Layer 7 of a small transformer language model trained on English Wikipedia (15 layers, counted from 0, width 96).
In attention head 0, each number of a token's query is one row of weights dot the token's vector x. The head spreads its attention over the tokens so far by the softmax of query dot key.

Query weights of the head. A number n stands for n times 0.0061.
q0: -28 22 -4 -5 6 -29 12 25 -25 5 22 -3 17 9 36 -9 -19 23 -3 -36 -3 -14 14 7 6 -6 -34 22 0 33 1 12 9 -10 14 -31 -8 24 7 16 -24 11 -20 -14 54 -42 7 14 23 -31 -18 -19 10 3 -39 8 52 12 31 -22 46 11 38 -14 -19 -3 12 35 7 42 25 21 6 48 39 -19 -29 7 -21 4 23 16 7 -8 32 18 -4 5 20 -5 1 20 -3 61 -22 31
q1: -28 -4 43 -11 6 47 1 40 33 16 20 -3 -8 -27 6 -36 4 5 59 42 -9 -12 13 31 9 5 -1 -7 12 -18 12 -6 -5 26 12 21 5 2 17 22 15 12 17 16 -11 2 33 -28 -6 26 26 4 13 -12 59 -23 -1 6 17 17 -8 2 14 -50 22 -23 12 -12 3 -14 -2 -23 -36 -21 -29 -28 16 31 -11 20 -31 -24 68 19 -24 -15 -22 -6 -9 -17 16 9 21 -37 16 37
q2: -9 -7 -28 -30 7 -37 -13 -10 6 0 28 -21 16 -30 46 -9 -26 15 14 -23 51 -35 28 35 -5 -3 -23 -9 20 12 54 -24 13 -28 -5 -65 -22 -32 -2 -1 31 -10 13 -29 12 -27 9 18 -28 49 23 -89 -3 12 -50 9 -12 16 -7 30 52 10 11 -25 20 -6 -15 5 17 31 40 -25 -21 -1 -2 25 -39 -23 -65 13 5 -7 -49 27 -28 8 25 12 20 -38 20 38 29 -2 -26 16
q3: -13 13 -24 14 -16 56 -43 40 -36 -38 -77 15 -9 -17 -63 -19 -22 -55 7 2 11 51 4 2 -25 -24 21 -12 3 -32 -41 -15 -16 -31 -3 -13 17 -9 28 1 27 36 0 -33 9 -12 -17 -43 -19 -14 34 23 -9 -35 26 21 -18 24 10 19 -24 -35 -9 11 -8 22 19 9 25 -2 -19 22 3 -24 -2 -13 9 9 25 -62 4 30 -2 29 -4 -37 -17 9 -18 -51 -9 4 -19 30 11 -29
q4: -53 -31 41 10 0 0 36 19 40 46 1 -29 -22 40 32 -37 -45 -35 14 -19 53 -10 24 -41 -52 -13 -16 -6 -24 -8 49 53 -48 49 19 12 -43 20 -15 -54 -9 39 51 42 82 47 22 -15 0 -15 15 54 57 14 2 -46 42 2 -7 22 -19 26 60 -57 5 -6 -13 -2 10 22 37 60 5 70 -26 -1 6 8 5 -14 -9 41 45 6 28 -4 32 28 32 -10 3 13 -27 44 -1 13
q5: 25 5 -29 17 6 16 6 -37 -33 7 -36 -8 37 -19 1 -16 0 -22 -8 11 -2 8 8 -7 18 15 -11 -11 -8 18 -24 1 -1 8 27 -21 -8 -13 -1 -12 1 6 19 -1 -18 -1 47 -8 0 20 -9 -22 28 -6 19 15 -2 26 -17 14 19 -6 -22 -13 -8 16 14 23 16 1 20 23 -7 -8 -27 -36 5 4 -8 5 -38 -17 26 24 7 -35 -36 -7 17 18 37 -10 29 -1 -30 -22
q6: -49 14 -9 28 -2 10 -4 13 14 -4 22 -24 -7 12 -17 4 -8 9 -18 8 -6 -10 -20 12 -6 -20 -41 -8 -12 -1 36 4 -11 -23 4 3 1 14 -3 25 2 26 1 16 15 -18 -21 -26 -13 0 14 0 15 7 -19 -12 23 3 -8 18 16 16 13 -30 -1 -15 -28 10 -42 24 28 17 -2 -4 1 -16 5 1 -20 -5 -13 -3 12 3 11 4 23 26 -7 -43 -3 46 2 -27 -2 45
q7: 4 -35 -35 6 27 -37 -12 -26 13 -21 -4 -8 19 23 26 -1 -43 40 -14 7 3 4 -16 -9 -38 -3 9 2 -18 5 -6 22 13 -34 -36 -25 -7 -9 -30 -46 3 -7 29 -23 -6 7 14 -18 -7 -3 -9 -30 33 14 -18 -3 -26 -5 -15 13 28 -14 -37 -26 8 4 -16 5 -24 -9 32 -3 -49 -43 8 -21 -31 -41 -47 19 0 5 8 -5 -18 -23 31 -4 1 -4 2 16 39 36 -9 -34
q8: 13 7 -61 -8 3 -16 -8 15 76 12 -3 -22 -32 8 2 -29 26 38 30 23 -10 18 20 17 10 1 7 6 -41 12 -12 -11 61 11 39 -46 8 -19 15 -10 -44 19 -32 7 -32 -5 3 0 7 18 13 -14 -46 0 26 -16 -22 -7 -36 -22 17 28 -34 32 3 -19 11 27 -7 11 16 -28 -12 -24 -61 -2 -20 31 15 -2 -7 3 -9 -24 -5 25 -5 -6 16 -61 -34 27 27 -10 0 10
q9: -35 26 33 -7 -4 14 -6 -34 26 29 30 -2 -11 -6 -5 34 5 23 -2 4 11 1 -23 26 -1 4 16 10 17 -23 -24 -55 9 5 0 -19 -7 -1 54 1 0 -2 30 -22 -6 -12 6 1 15 -41 -5 -15 30 31 -28 15 28 6 15 -33 -12 -7 -38 3 7 28 -12 56 23 -21 -25 24 22 -23 -18 -9 19 -25 26 18 11 -31 18 -13 -15 8 -8 -7 -20 -8 10 22 40 1 24 -17
q10: 3 33 22 16 14 -19 -32 7 16 16 17 -41 21 -2 24 25 -15 -8 13 11 -16 8 -14 -3 -5 -21 -24 9 -8 15 -12 6 7 -29 -7 -6 -32 -3 -23 -14 -45 15 -15 -15 25 13 -23 19 23 -43 -8 -13 -27 -16 13 -21 4 -8 -3 -9 -36 -2 -8 -16 20 29 -6 -4 -7 -19 20 -6 5 -16 -31 -3 -20 2 -35 -11 -16 22 -8 -10 -38 8 -23 -11 -40 4 22 18 11 -5 38 -17
q11: -1 6 -13 -6 2 -24 36 -9 -40 14 39 12 -29 -7 0 -28 -33 -18 20 10 -13 -9 37 -23 -10 30 -17 40 37 12 10 24 -22 -13 19 13 18 -41 -14 -19 31 -11 2 -23 17 -11 28 -19 2 -12 3 -35 3 -12 -4 16 24 -52 -21 47 -23 -3 -23 18 21 35 -16 48 -2 -46 33 -22 -20 13 10 -22 1 16 -8 -29 14 7 32 21 24 14 -16 10 68 -8 21 24 28 -22 37 -18
q12: 6 8 -29 -21 -26 -19 32 -1 4 -35 -9 -18 -13 -5 -6 -13 -4 19 11 39 0 3 -48 22 1 42 11 11 0 -4 25 7 27 4 11 -12 27 20 15 29 -32 -3 -2 -11 33 -14 44 7 -13 28 17 3 10 10 27 20 -15 -15 18 28 11 30 -20 9 7 15 -20 -59 9 -22 -2 42 27 -39 15 29 -40 -16 7 -1 25 -2 -22 7 -11 9 13 -32 17 4 11 -21 19 2 68 10
q13: -10 -22 12 21 16 23 10 14 9 7 -12 -17 -12 -19 -14 28 33 -24 -3 4 28 14 16 -5 -39 -13 6 11 -27 -9 24 28 -15 -1 -49 15 -2 22 -3 -14 34 11 -9 -25 -12 20 -30 -50 -16 -30 15 7 3 40 23 -41 -42 26 -1 -6 -24 -15 23 -38 21 -11 18 -10 -17 -24 -16 -4 -33 -7 15 -21 -7 -26 -4 -27 30 7 -10 4 -11 -17 31 -1 -40 7 12 14 -3 50 -16 -7
q14: 13 10 31 -15 16 -20 21 8 -8 32 -1 -16 52 -24 21 19 0 9 -24 -46 -6 -44 -30 50 -46 3 -35 13 -18 42 -13 16 14 51 -4 16 51 5 -11 -17 -19 29 -3 6 34 30 -16 -28 -31 -17 9 11 15 -35 -69 -25 24 10 -2 -16 4 22 16 -35 -24 -33 -20 -14 -45 2 13 32 -4 -23 27 -25 18 -23 13 -11 -15 -14 -10 -15 -2 9 12 -11 17 24 9 7 -44 -21 -18 69
q15: -29 29 -23 23 8 -28 30 -20 -4 9 -32 -19 -20 38 24 2 10 -27 32 38 0 -1 43 -16 -10 19 -23 -15 -35 30 6 15 15 5 -11 13 13 -30 6 -27 5 -36 -7 -25 20 -41 76 3 -6 -9 -9 46 28 65 3 7 11 2 31 -17 -26 -20 52 -38 -35 -18 45 12 -7 38 -14 -89 -15 36 -1 -20 26 -13 -13 68 -22 -28 49 -77 43 47 -12 78 -19 36 14 -35 10 2 20 16
q16: -4 11 3 11 52 -11 1 -14 -9 1 32 -61 4 -12 -1 31 46 17 -40 -19 -9 16 -2 -45 18 22 -5 50 12 -16 -17 -2 19 52 20 12 -22 -13 42 24 -25 27 1 11 21 8 -28 29 -10 4 -8 -11 1 -40 -7 36 -14 -3 11 26 -1 -13 -23 41 64 7 -9 0 -28 -58 -18 -10 14 10 38 8 -40 27 0 5 -7 5 -57 -2 -12 -2 -13 -8 -22 4 1 9 -22 -2 -4 16
q17: 24 -48 33 3 -16 -9 24 -19 17 -38 23 -57 -47 -12 4 -27 -27 -35 -5 -19 42 -27 0 -15 -9 5 -26 37 1 -62 -42 45 -11 39 11 7 -45 -8 23 19 13 4 6 23 25 2 -48 8 -22 -19 -23 31 -30 -23 -10 33 3 -1 -11 43 -5 21 14 6 49 -3 16 -58 -29 -34 -40 -49 18 -31 -20 -2 -13 -10 -5 6 30 6 5 -17 2 -34 31 -38 29 -24 30 -4 38 27 0 16
q18: 33 -14 11 -7 12 -3 -18 -13 -6 13 -37 -7 -4 -10 -14 -4 4 -11 -10 55 26 -10 -3 -22 -10 -9 32 36 -8 -15 -22 -16 26 -19 6 44 -20 -55 -23 28 10 -24 4 28 -52 16 -1 -39 3 19 -9 -35 -13 -22 33 14 -46 30 -60 37 3 -24 -59 40 57 5 26 -15 11 -75 -51 -19 -15 -15 -6 28 -33 25 -13 -17 -16 -9 -19 8 -21 -19 10 -36 -12 28 0 -39 14 -36 23 -54
q19: -1 -23 -5 -13 21 -34 -2 8 20 -6 16 4 -1 -9 -30 54 25 -26 6 31 -7 16 -34 25 37 -27 -5 -12 -2 4 15 -22 19 -10 -21 0 -2 5 22 40 12 1 -9 14 -30 -35 36 46 32 6 2 15 2 6 43 -3 25 -27 24 8 7 -5 -13 -14 -16 38 -47 -15 5 -2 -3 53 38 3 39 -6 39 -20 18 8 7 -16 -4 15 7 -12 -28 -17 -42 20 -12 10 38 24 23 11
q20: 22 -2 7 18 3 -13 -29 -15 -1 0 -12 2 29 30 4 -27 -10 -13 -24 -17 -12 -44 16 -1 1 -5 -33 5 26 6 -4 -8 44 -22 26 -1 -10 2 -30 -26 25 1 -18 15 22 -1 33 -16 -33 36 -8 -44 -24 -2 11 24 -12 22 -32 20 9 -45 -11 2 9 5 14 -17 -4 -5 -44 -24 -25 0 38 9 -13 -7 -12 -1 28 17 -16 -13 23 11 1 -9 3 13 -21 8 -19 3 1 -49
q21: -21 20 5 -5 24 40 10 12 -44 15 17 -56 21 -6 35 6 -17 -5 -37 0 22 51 -6 0 -13 -13 37 -6 3 -18 -8 -15 -14 2 21 3 -16 -6 14 24 -6 -14 -9 25 -39 3 -13 13 10 -7 6 36 -25 -31 8 -11 24 -11 9 -8 5 34 -8 9 29 32 6 -20 -3 -8 1 -37 8 -16 -14 9 -10 8 9 34 -21 -8 15 -5 13 5 0 -2 -60 4 11 2 31 -17 13 -27
q22: 3 -8 -4 18 30 21 41 35 -4 14 95 18 12 17 -1 -29 4 32 -6 -2 -39 -8 19 0 -24 -12 -54 46 -16 -21 3 -18 34 -24 -62 5 -49 -45 -22 -15 -81 -5 7 -18 -43 -39 -5 -26 -24 21 -11 26 3 -10 -25 -19 29 -28 4 46 28 13 -23 -12 -12 -22 -40 44 -65 16 4 -24 -34 -11 1 -47 9 19 -27 4 -14 9 32 -4 -51 37 -17 17 18 17 23 44 -2 15 -12 -19
q23: -9 -11 -18 -34 42 44 -12 32 6 -38 10 20 10 25 -3 4 18 43 24 -14 46 -14 -7 3 -29 11 -15 -5 29 0 21 -11 -17 -22 -55 -25 14 -19 14 -3 19 -32 16 12 -38 32 20 20 38 32 -2 -32 -4 4 -40 -23 -20 -1 -8 -25 -30 21 -2 -27 23 -11 2 -7 -33 3 21 -12 -20 8 -59 1 -16 40 -15 10 0 -1 50 5 -9 -10 -13 -25 -39 23 -61 -7 8 4 5 0
q24: -4 18 27 4 34 -6 15 -13 12 8 58 -26 8 -10 3 18 6 -40 28 -13 -11 8 12 -7 20 -18 11 -18 -36 -3 34 -4 -5 -18 -11 19 -40 14 -5 18 23 1 -14 7 26 -3 1 36 38 -7 0 -15 6 -15 35 -45 -3 -2 7 4 -25 -9 33 -29 -29 1 1 1 12 6 -32 -9 4 42 -8 15 13 -5 20 -10 -1 5 -23 -15 13 16 14 17 -54 -4 -25 23 -8 21 21 33
q25: 7 -21 -17 10 -9 11 2 14 4 -22 -2 -15 8 8 -5 -13 -19 -7 -10 -2 26 -12 22 -8 -6 -29 -15 13 4 12 21 36 9 -5 4 11 36 -13 23 -11 -6 -3 19 -7 23 21 5 -31 -35 40 -14 -4 1 35 -13 -10 21 -11 6 -7 -21 -12 34 1 15 -7 -1 28 -3 0 -8 4 -29 1 -20 1 10 -2 -10 27 7 -11 28 20 -3 -37 -21 -18 24 -2 0 -3 17 3 -35 -5
q26: 4 -14 -5 -13 -3 -9 -9 11 -24 -8 12 -8 19 -3 -6 -12 -14 -31 -14 -7 10 0 30 14 13 -3 -25 17 -25 -14 4 -10 40 -30 19 -17 -24 -24 3 -27 13 9 20 -18 9 20 32 10 6 7 -5 -8 -7 -26 -24 48 0 -8 27 24 7 -9 -49 -8 -1 -1 7 15 -9 5 -7 16 12 -46 24 -11 -16 -17 -13 -19 6 21 -5 -10 16 -9 3 -19 6 -47 48 14 14 -11 3 -15
q27: 43 25 -25 -10 -19 2 -26 34 42 -38 -24 -63 -25 5 -8 -37 -3 39 10 43 -8 -22 15 -18 0 3 27 26 -45 -24 17 14 40 14 0 -37 -24 -27 28 38 19 23 31 -41 -2 29 -20 31 -43 5 15 -29 -53 2 36 22 3 -28 -41 9 -22 14 -38 8 42 28 23 -16 -30 -43 -71 -12 18 -5 -33 5 -6 -12 -62 -38 41 -2 -11 -43 5 13 14 -55 22 -19 14 33 21 -43 -26 -24
q28: 15 -17 1 22 -17 -3 -56 -1 -9 27 -20 -7 -12 -18 -23 -11 -10 0 28 12 4 -28 25 -9 -4 -24 -16 3 8 -33 -33 -3 20 2 10 23 11 -9 2 18 -10 -25 13 -21 3 40 -4 36 -26 1 -31 37 -49 28 28 -10 5 -28 -5 -20 -3 13 -3 6 24 -13 19 3 -12 4 -61 -44 -25 -5 -25 -7 -17 35 -13 -6 1 -15 -15 3 -7 -26 -9 -37 5 -20 27 -13 -6 -12 -24 39
q29: -39 26 19 -12 -10 -15 -32 19 23 -8 14 -2 19 -6 40 -2 24 7 -31 17 -3 -35 1 36 -29 1 -25 1 34 -10 15 -23 -26 2 -20 -21 -15 18 20 29 10 11 12 -14 32 -33 18 13 -13 -8 21 19 29 1 -12 11 13 -12 27 28 14 38 35 -31 -7 6 4 -24 33 22 1 -22 22 34 10 -2 18 -21 -8 17 7 31 23 12 43 -15 -6 -12 28 -4 -34 -6 28 62 -24 5
q30: -4 -41 15 5 -37 -4 23 0 19 8 -6 -4 24 9 24 19 -3 -14 17 14 -3 -25 27 21 6 14 43 5 32 -9 -9 39 -3 -13 52 -18 -17 -14 2 9 19 4 -6 36 20 25 -25 -34 11 -8 -10 23 20 -1 18 -4 -22 -1 -32 6 -12 -7 36 -27 25 20 13 -21 -19 18 -2 2 8 -24 -33 2 -18 39 18 21 8 -27 0 -12 -12 -2 23 53 -1 -12 47 -5 18 14 -15 -11
q31: 22 45 59 18 1 18 -45 7 14 10 34 36 12 -37 -57 25 42 -56 40 -29 42 35 -94 19 4 14 42 -18 43 -20 32 -45 -57 44 -6 -6 -3 55 1 44 3 -36 33 -21 -17 24 -11 7 46 60 47 -3 64 -27 -89 -46 -4 -30 45 -50 57 37 13 -28 -15 27 -81 22 61 14 16 34 15 42 67 28 -25 -61 35 -40 12 -4 -23 70 20 73 -7 27 70 31 -29 4 10 11 7 5

Each question shows a short text with each token's key, already scaled and adjusted for position as the last token sees it. A number n stands for n times 0.022.

Then comes the last token's vector x. A number n stands for n times 0.043.

0 " was": 1 3 17 -3 4 12 0 36 -14 15 -11 9 -3 7 7 1 -8 -3 -5 -31 27 -21 -17 1 -33 63 19 1 5 6 8 1
1 " held": 18 1 15 -4 8 29 6 19 -17 8 -13 21 -2 -1 3 -1 -1 -2 7 -14 23 -16 -16 -2 -40 66 31 9 -2 -3 10 2
2 " on": 13 2 14 -2 7 23 -10 22 -15 4 -24 15 -4 -2 10 -3 13 -1 16 -20 30 -19 -13 -5 -30 64 20 1 1 9 17 -1
3 " November": -9 11 18 -4 1 24 7 16 -12 3 -17 21 -1 2 7 3 20 -4 27 -14 34 -10 -7 -15 -22 57 25 7 11 8 15 -2
4 " 2": -23 15 9 -8 -2 25 5 5 -12 2 1 13 -5 -6 3 2 4 -1 32 -9 31 -6 -14 -19 -22 67 39 11 7 9 13 0
5 ",": -17 15 6 2 3 25 -16 20 -11 2 -8 21 -5 2 5 -4 -14 1 38 -18 27 -9 -4 -8 -11 67 37 10 11 4 11 -5
x: 13 -13 -26 -38 11 -39 -13 31 43 -32 -57 -29 24 69 -7 -25 -5 30 -22 -19 24 5 6 -5 -5 15 -9 -10 11 -22 35 3 -21 22 -15 -10 34 19 41 -12 -27 -37 18 -26 4 23 -3 -21 2 14 -37 -26 -16 8 -9 8 -4 20 -25 -14 21 -23 21 -11 -7 -2 38 9 25 -46 20 8 -12 -4 43 -29 -16 -8 8 -31 -7 -22 14 -13 7 -33 -7 29 5 -17 2 -12 -34 -29 23 -14
To which token does the last token give the most attention? 0 " was"

0 " serv": 10 -2 15 -8 5 26 -2 17 -12 7 -14 14 6 -3 8 3 -8 -3 -3 -15 20 -13 -10 -1 -32 46 26 10 -2 -10 15 0
1 "ing": 25 1 12 -4 8 19 5 19 -13 7 -18 13 0 -11 -1 -2 -1 -2 3 -11 18 -14 -8 -1 -25 58 23 7 2 -2 19 -1
2 " as": 7 1 13 -1 6 19 -3 25 -10 9 -19 13 1 -1 4 -4 9 -3 11 -23 23 -16 -7 1 -21 54 22 4 8 5 19 -2
3 " comm": -10 12 13 3 10 33 -3 18 -12 6 -11 18 2 -4 1 0 9 -6 28 -8 24 -9 -6 3 -25 41 23 11 1 -9 17 -1
4 "ander": -24 7 9 1 0 33 8 19 -11 4 -10 14 1 -8 2 1 4 2 22 -10 23 -6 -11 0 -24 50 29 7 4 -5 17 -2
5 " of": -15 1 2 3 3 18 -5 20 -10 7 -21 11 1 -7 5 -2 -10 0 20 -16 22 -7 -9 0 -30 59 25 7 0 -2 19 -1
x: 28 -20 -24 -21 14 18 -27 9 51 0 -36 -38 6 29 -13 -3 -13 34 -30 17 3 1 -28 -35 -20 15 5 -16 17 -2 37 10 -25 22 31 -12 49 -15 2 -14 5 -7 12 -18 21 12 42 -23 -2 14 -12 -65 -29 -15 22 33 48 11 -27 0 21 -14 -3 6 -11 1 9 5 23 -48 3 7 -23 7 48 -18 1 -23 -3 -12 -19 35 14 -5 6 -31 -51 34 10 10 -24 -5 -8 4 25 -12
Which token does the last token look at most, and with what share of its attention? 3 " comm", with about 50%

0 "On": 14 -2 16 -8 11 5 -6 15 -13 7 -14 14 7 1 7 2 -14 -5 -7 -11 27 -13 -12 -5 -33 62 29 2 7 -5 25 -1
1 " June": 30 -4 23 -5 10 16 6 14 -12 8 -10 17 0 0 4 5 -1 -7 0 -9 34 -6 -10 -12 -25 49 29 7 13 -5 21 -2
2 " 14": 16 7 17 -4 4 22 9 10 -13 8 1 12 0 -8 7 2 14 -6 11 -5 29 -9 -15 -14 -26 58 36 10 10 -1 15 1
3 ",": -9 9 15 -3 8 24 -15 18 -11 2 -10 19 -2 -1 10 -2 13 -5 18 -18 18 -7 -9 -8 -18 69 34 13 7 -6 12 -3
4 " 2009": -20 18 7 -8 3 18 9 15 -12 2 -5 13 -5 -6 8 3 3 -1 31 -15 28 -12 -7 -15 -28 54 47 14 -1 3 7 4
5 ",": -15 6 5 2 6 26 -9 21 -12 2 -14 16 1 -5 7 -5 -10 2 27 -19 14 -6 -8 -5 -22 79 31 13 0 -8 12 -1
x: 7 -22 -15 -40 5 -12 -11 30 51 -27 -44 -53 39 65 -15 -2 -5 19 -29 -23 28 -9 -4 11 -14 25 -9 -22 7 -38 31 -23 -14 24 13 -34 43 -4 30 -26 -11 -27 29 -33 36 18 -4 -39 -6 -2 -23 -28 -5 5 4 15 -1 25 -15 -22 26 -8 21 3 -22 -19 32 27 30 -17 -9 7 19 -2 49 -15 -13 -20 15 4 -8 13 11 -13 8 -22 -12 3 -4 0 14 -37 -14 -13 26 -3
To which token does the last token give the most attention? 0 "On"

0 "-": 5 1 6 -8 -3 0 -13 17 -9 4 -15 11 8 0 11 5 0 -1 2 -5 0 -14 -7 3 -21 65 25 18 7 -3 18 -1
1 "American": 21 -2 18 -2 5 14 -7 20 -10 4 -10 3 1 -1 6 0 -4 -3 5 -12 24 -13 -4 -3 -25 49 35 5 7 0 16 4
2 " pl": 12 0 12 -2 7 27 -4 15 -6 12 -9 6 11 -5 4 -2 13 -7 17 -13 25 -5 0 -2 -14 37 30 14 9 0 19 4
3 "acing": 0 7 9 -3 5 21 9 22 -9 2 -14 14 3 -6 3 1 17 -3 16 -17 23 -10 -7 -1 -22 46 27 4 3 -8 17 0
4 " at": -18 6 7 3 6 19 -3 20 -10 4 -19 8 2 0 2 -1 3 -3 20 -22 28 -5 -8 0 -20 51 29 1 2 0 11 -3
5 " the": -14 12 -1 10 3 27 -14 27 -8 7 -12 7 1 -6 5 1 -4 -2 35 -18 22 -14 -4 -4 -21 44 26 -4 -4 0 13 3
x: -16 -39 -10 -28 29 -4 -38 15 33 -26 -27 -24 11 14 -47 -21 14 18 -15 -4 20 -7 -16 -23 -14 47 18 -22 -1 -55 18 -8 -31 10 18 15 25 1 8 6 29 -31 43 -45 0 4 5 -16 -33 15 5 -39 -1 -6 -14 -7 30 -16 -22 0 -6 -16 6 12 -19 -6 6 16 -4 -37 6 9 -7 -25 80 -10 -12 -23 12 -8 0 -15 11 5 6 -34 -43 23 8 -22 -8 -3 -3 -54 -12 -23
To which token does the last token give the most attention? 4 " at"

0 "ang": 3 0 8 -6 1 11 5 12 -7 5 -7 7 4 0 5 3 -7 -2 -1 -5 13 -6 -8 0 -11 30 25 6 7 -3 13 1
1 " cont": 11 -5 6 -4 6 14 2 11 -6 6 -12 8 5 -5 0 -2 2 -5 -1 -8 9 2 -4 2 -13 29 19 11 6 -4 13 1
2 "ains": 10 2 8 -2 3 10 8 17 -8 5 -8 8 -2 0 1 -2 7 -3 5 -14 11 -8 -7 3 -19 34 12 4 6 -4 11 0
3 " 7": -2 9 7 -4 2 12 7 4 -7 5 -3 4 3 -4 2 -2 6 -4 14 -13 13 -7 -5 -7 -24 34 18 3 7 2 10 2
4 " D": -11 14 2 -3 4 13 6 5 -5 7 -3 0 6 -4 1 -1 -3 -2 15 -15 8 -3 -2 -3 -11 33 25 8 10 -3 9 1
5 "ist": -5 6 3 0 -2 20 4 14 -6 3 -10 3 1 -1 1 0 -8 2 17 -13 14 0 -4 -2 -9 19 24 7 9 -8 12 3
x: 21 5 -45 -8 32 -15 -19 -3 59 3 13 -23 -14 51 -24 -32 -13 -5 -10 -6 44 2 33 -24 -43 23 10 13 11 -1 2 12 18 11 56 -33 45 -6 1 -15 6 -10 25 -3 18 54 10 -24 -35 7 -5 -17 -13 -11 -15 15 -22 -2 -35 -6 1 -29 5 22 9 2 33 -17 25 -17 -4 -46 -41 -52 9 -11 -20 3 0 -4 1 -16 26 0 3 -18 -9 15 11 -26 32 -12 -44 -9 -8 2
Which token does the last token look at most, and with what share of its attention? 5 "ist", with about 30%

0 "aid": 7 0 14 -9 3 22 9 18 -11 8 -13 11 7 -5 8 5 -15 -3 -1 -12 20 -16 -16 1 -16 51 46 8 6 -7 19 3
1 "ers": 29 4 14 -7 4 25 4 22 -12 10 -7 8 3 5 2 4 -7 -3 6 -17 22 -15 -15 -4 -22 60 40 5 2 -10 11 1
2 " track": 13 0 11 -7 9 31 -4 24 -12 9 -10 13 6 -1 3 -2 15 -4 12 -17 25 -3 -7 3 -26 67 41 7 -5 -2 12 0
3 " and": -7 6 10 4 7 24 0 18 -11 8 -22 15 9 -7 0 -7 18 -4 20 -30 21 -14 0 5 -15 54 23 3 -6 3 24 -4
4 " field": -22 11 7 0 4 29 4 31 -10 3 -16 15 3 -5 5 0 7 -1 30 -25 27 -10 -7 9 -30 49 35 5 7 -7 14 2
5 " team": -21 11 3 1 4 34 5 22 -12 7 -9 7 -2 1 4 -1 -11 2 26 -25 26 -12 -7 4 -23 59 46 5 3 -3 5 1
x: 12 -32 -27 -57 46 -8 -24 13 36 -44 16 -20 -11 26 -23 -34 -12 -4 -19 -11 43 -23 -11 -4 -41 16 -17 -30 18 -24 10 14 -11 16 29 27 -10 -7 25 -22 -15 -34 37 -35 26 14 23 -28 -24 5 -40 2 -11 -10 5 26 -3 0 -19 -21 18 -20 31 11 4 5 13 -2 31 -19 -10 -23 -5 -18 43 -21 10 -8 19 15 -25 4 23 6 17 -39 -14 55 6 -1 -13 -22 9 10 21 -44
Which token does the last token look at most, and with what share of its attention? 4 " field", with about 50%

0 "ated": 1 1 7 -4 4 9 1 10 -7 4 -8 9 1 -3 1 2 -7 -1 0 -7 12 -11 -7 0 -16 42 23 4 -2 -4 10 1
1 " in": 11 -2 10 -3 7 4 -7 17 -6 4 -12 8 -3 -2 4 0 0 -3 -1 -12 16 -8 -5 -2 -14 30 17 5 5 -2 13 -1
2 " the": 7 -3 10 1 4 14 -8 17 -6 4 -11 6 1 -6 4 0 3 -3 13 -14 12 -11 -3 -3 -16 33 18 0 -1 -2 10 2
3 " b": -9 10 4 2 4 19 1 14 -5 7 -10 6 6 -2 2 -3 6 -5 15 -13 17 -3 -2 0 -14 23 11 10 3 -3 13 3
4 "oy": -11 4 4 0 -1 15 -4 15 -7 5 -9 2 2 -1 5 2 1 1 15 -10 11 -4 -4 1 -17 32 23 5 7 -6 13 2
5 "c": -5 6 0 2 0 18 9 11 -6 8 -9 1 9 -8 0 2 -6 2 17 -4 14 4 -4 1 -16 24 18 8 5 -4 16 0
x: 20 -30 -3 26 -26 -22 -19 23 16 35 -18 -15 27 1 12 -44 -19 15 -17 0 25 -8 -4 -21 1 44 24 -7 27 3 -20 -26 -1 25 -7 8 -9 -50 -12 7 1 8 12 -45 23 18 13 -30 -22 22 17 -40 -22 -2 2 14 -7 -3 -48 5 6 -20 9 18 18 -32 52 21 -7 -36 -27 -14 -34 -26 12 -51 7 -15 -23 24 -19 -10 13 29 4 -34 -23 26 2 -24 21 -21 -11 -13 -44 -44
Which two tokens does the last token look at most, in order? 4 "oy", 3 " b"

0 " j": 13 -22 17 -13 10 30 7 18 -10 5 -7 9 13 3 6 0 -12 -7 -2 -15 14 -1 -5 9 -12 32 37 9 12 -11 20 1
1 "ump": 24 2 15 -9 6 23 11 27 -13 14 -7 12 6 1 2 3 -4 -5 4 -16 29 -4 -8 5 -28 30 38 3 15 1 12 3
2 "ed": 14 9 9 -2 5 15 5 15 -14 3 -10 18 3 -6 1 3 9 0 12 -13 13 -9 -11 1 -31 58 42 8 -2 -8 19 0
3 " a": -1 10 10 7 8 14 -4 31 -15 6 -11 10 2 2 8 0 10 -5 23 -24 26 -8 -5 0 -26 52 28 8 2 -4 16 3
4 " 2": -12 22 7 -8 3 19 8 13 -11 1 -7 6 5 -7 3 0 6 -1 31 -25 24 -9 -8 -9 -35 55 36 3 10 4 14 2
5 ".": -9 7 2 6 3 23 -13 18 -12 -3 -18 10 -1 -11 12 -2 -12 2 26 -16 13 -15 -10 0 -28 56 21 15 15 1 17 -1
x: -31 0 -23 -43 13 -18 -30 48 38 -7 10 -27 22 51 -4 -9 -3 -2 -26 25 33 9 -2 12 -44 14 -31 -28 5 -28 46 -1 -16 15 3 -17 10 3 6 -9 2 -26 -3 -17 2 25 0 -30 -14 4 -13 -53 -4 45 -4 12 24 12 -17 1 31 -15 -4 10 -11 -33 -1 20 19 -86 12 -19 2 -26 14 -36 -17 -24 -5 -24 6 10 16 -11 -21 -32 -32 2 -13 15 3 -16 15 -22 -5 -26
To which token does the last token give the most attention? 3 " a"

0 " Ind": 18 -12 14 -10 10 15 6 14 -9 3 -6 6 5 -4 5 0 -7 -4 -4 -10 12 -3 -9 -4 -21 33 33 9 15 -14 18 2
1 "oor": 23 0 13 -2 5 15 8 17 -9 6 -12 8 5 -8 4 2 -4 -3 4 -11 20 -5 -4 -7 -18 45 30 10 8 -8 21 3
2 " Tr": 3 5 13 -6 4 19 9 11 -6 11 -10 3 9 -4 6 -1 13 -8 10 -15 20 0 -6 -4 -15 29 25 11 19 -13 23 2
3 "ack": -12 1 9 -6 1 28 -1 22 -7 11 -12 7 5 -7 4 4 12 0 18 -10 17 -1 -4 -1 -15 40 32 4 6 -10 18 3
4 " and": -22 5 6 4 4 19 -1 19 -7 6 -17 8 6 -7 4 -3 4 0 20 -20 16 -9 -4 0 -14 52 22 7 3 -6 22 -1
5 " Field": -20 6 0 1 2 23 7 24 -6 7 -10 6 5 -8 6 3 -9 1 34 -17 22 -3 -5 0 -24 38 26 4 7 -7 15 4
x: 49 -29 -6 -27 19 15 -22 4 22 -45 32 -15 16 32 -31 -13 -11 -31 -21 4 30 -28 15 -5 -23 27 22 -35 -12 -31 4 25 -27 25 45 23 -15 -18 14 -17 12 -9 19 -65 5 6 33 -31 -25 30 -24 -44 -20 15 2 37 -4 3 -8 -11 33 -7 24 38 0 -3 14 39 15 -13 -29 -13 -19 -2 10 -15 -28 -2 40 11 -13 27 6 11 2 -18 -8 7 -8 -46 16 -13 6 -17 -6 -22
To which token does the last token give the most attention? 4 " and"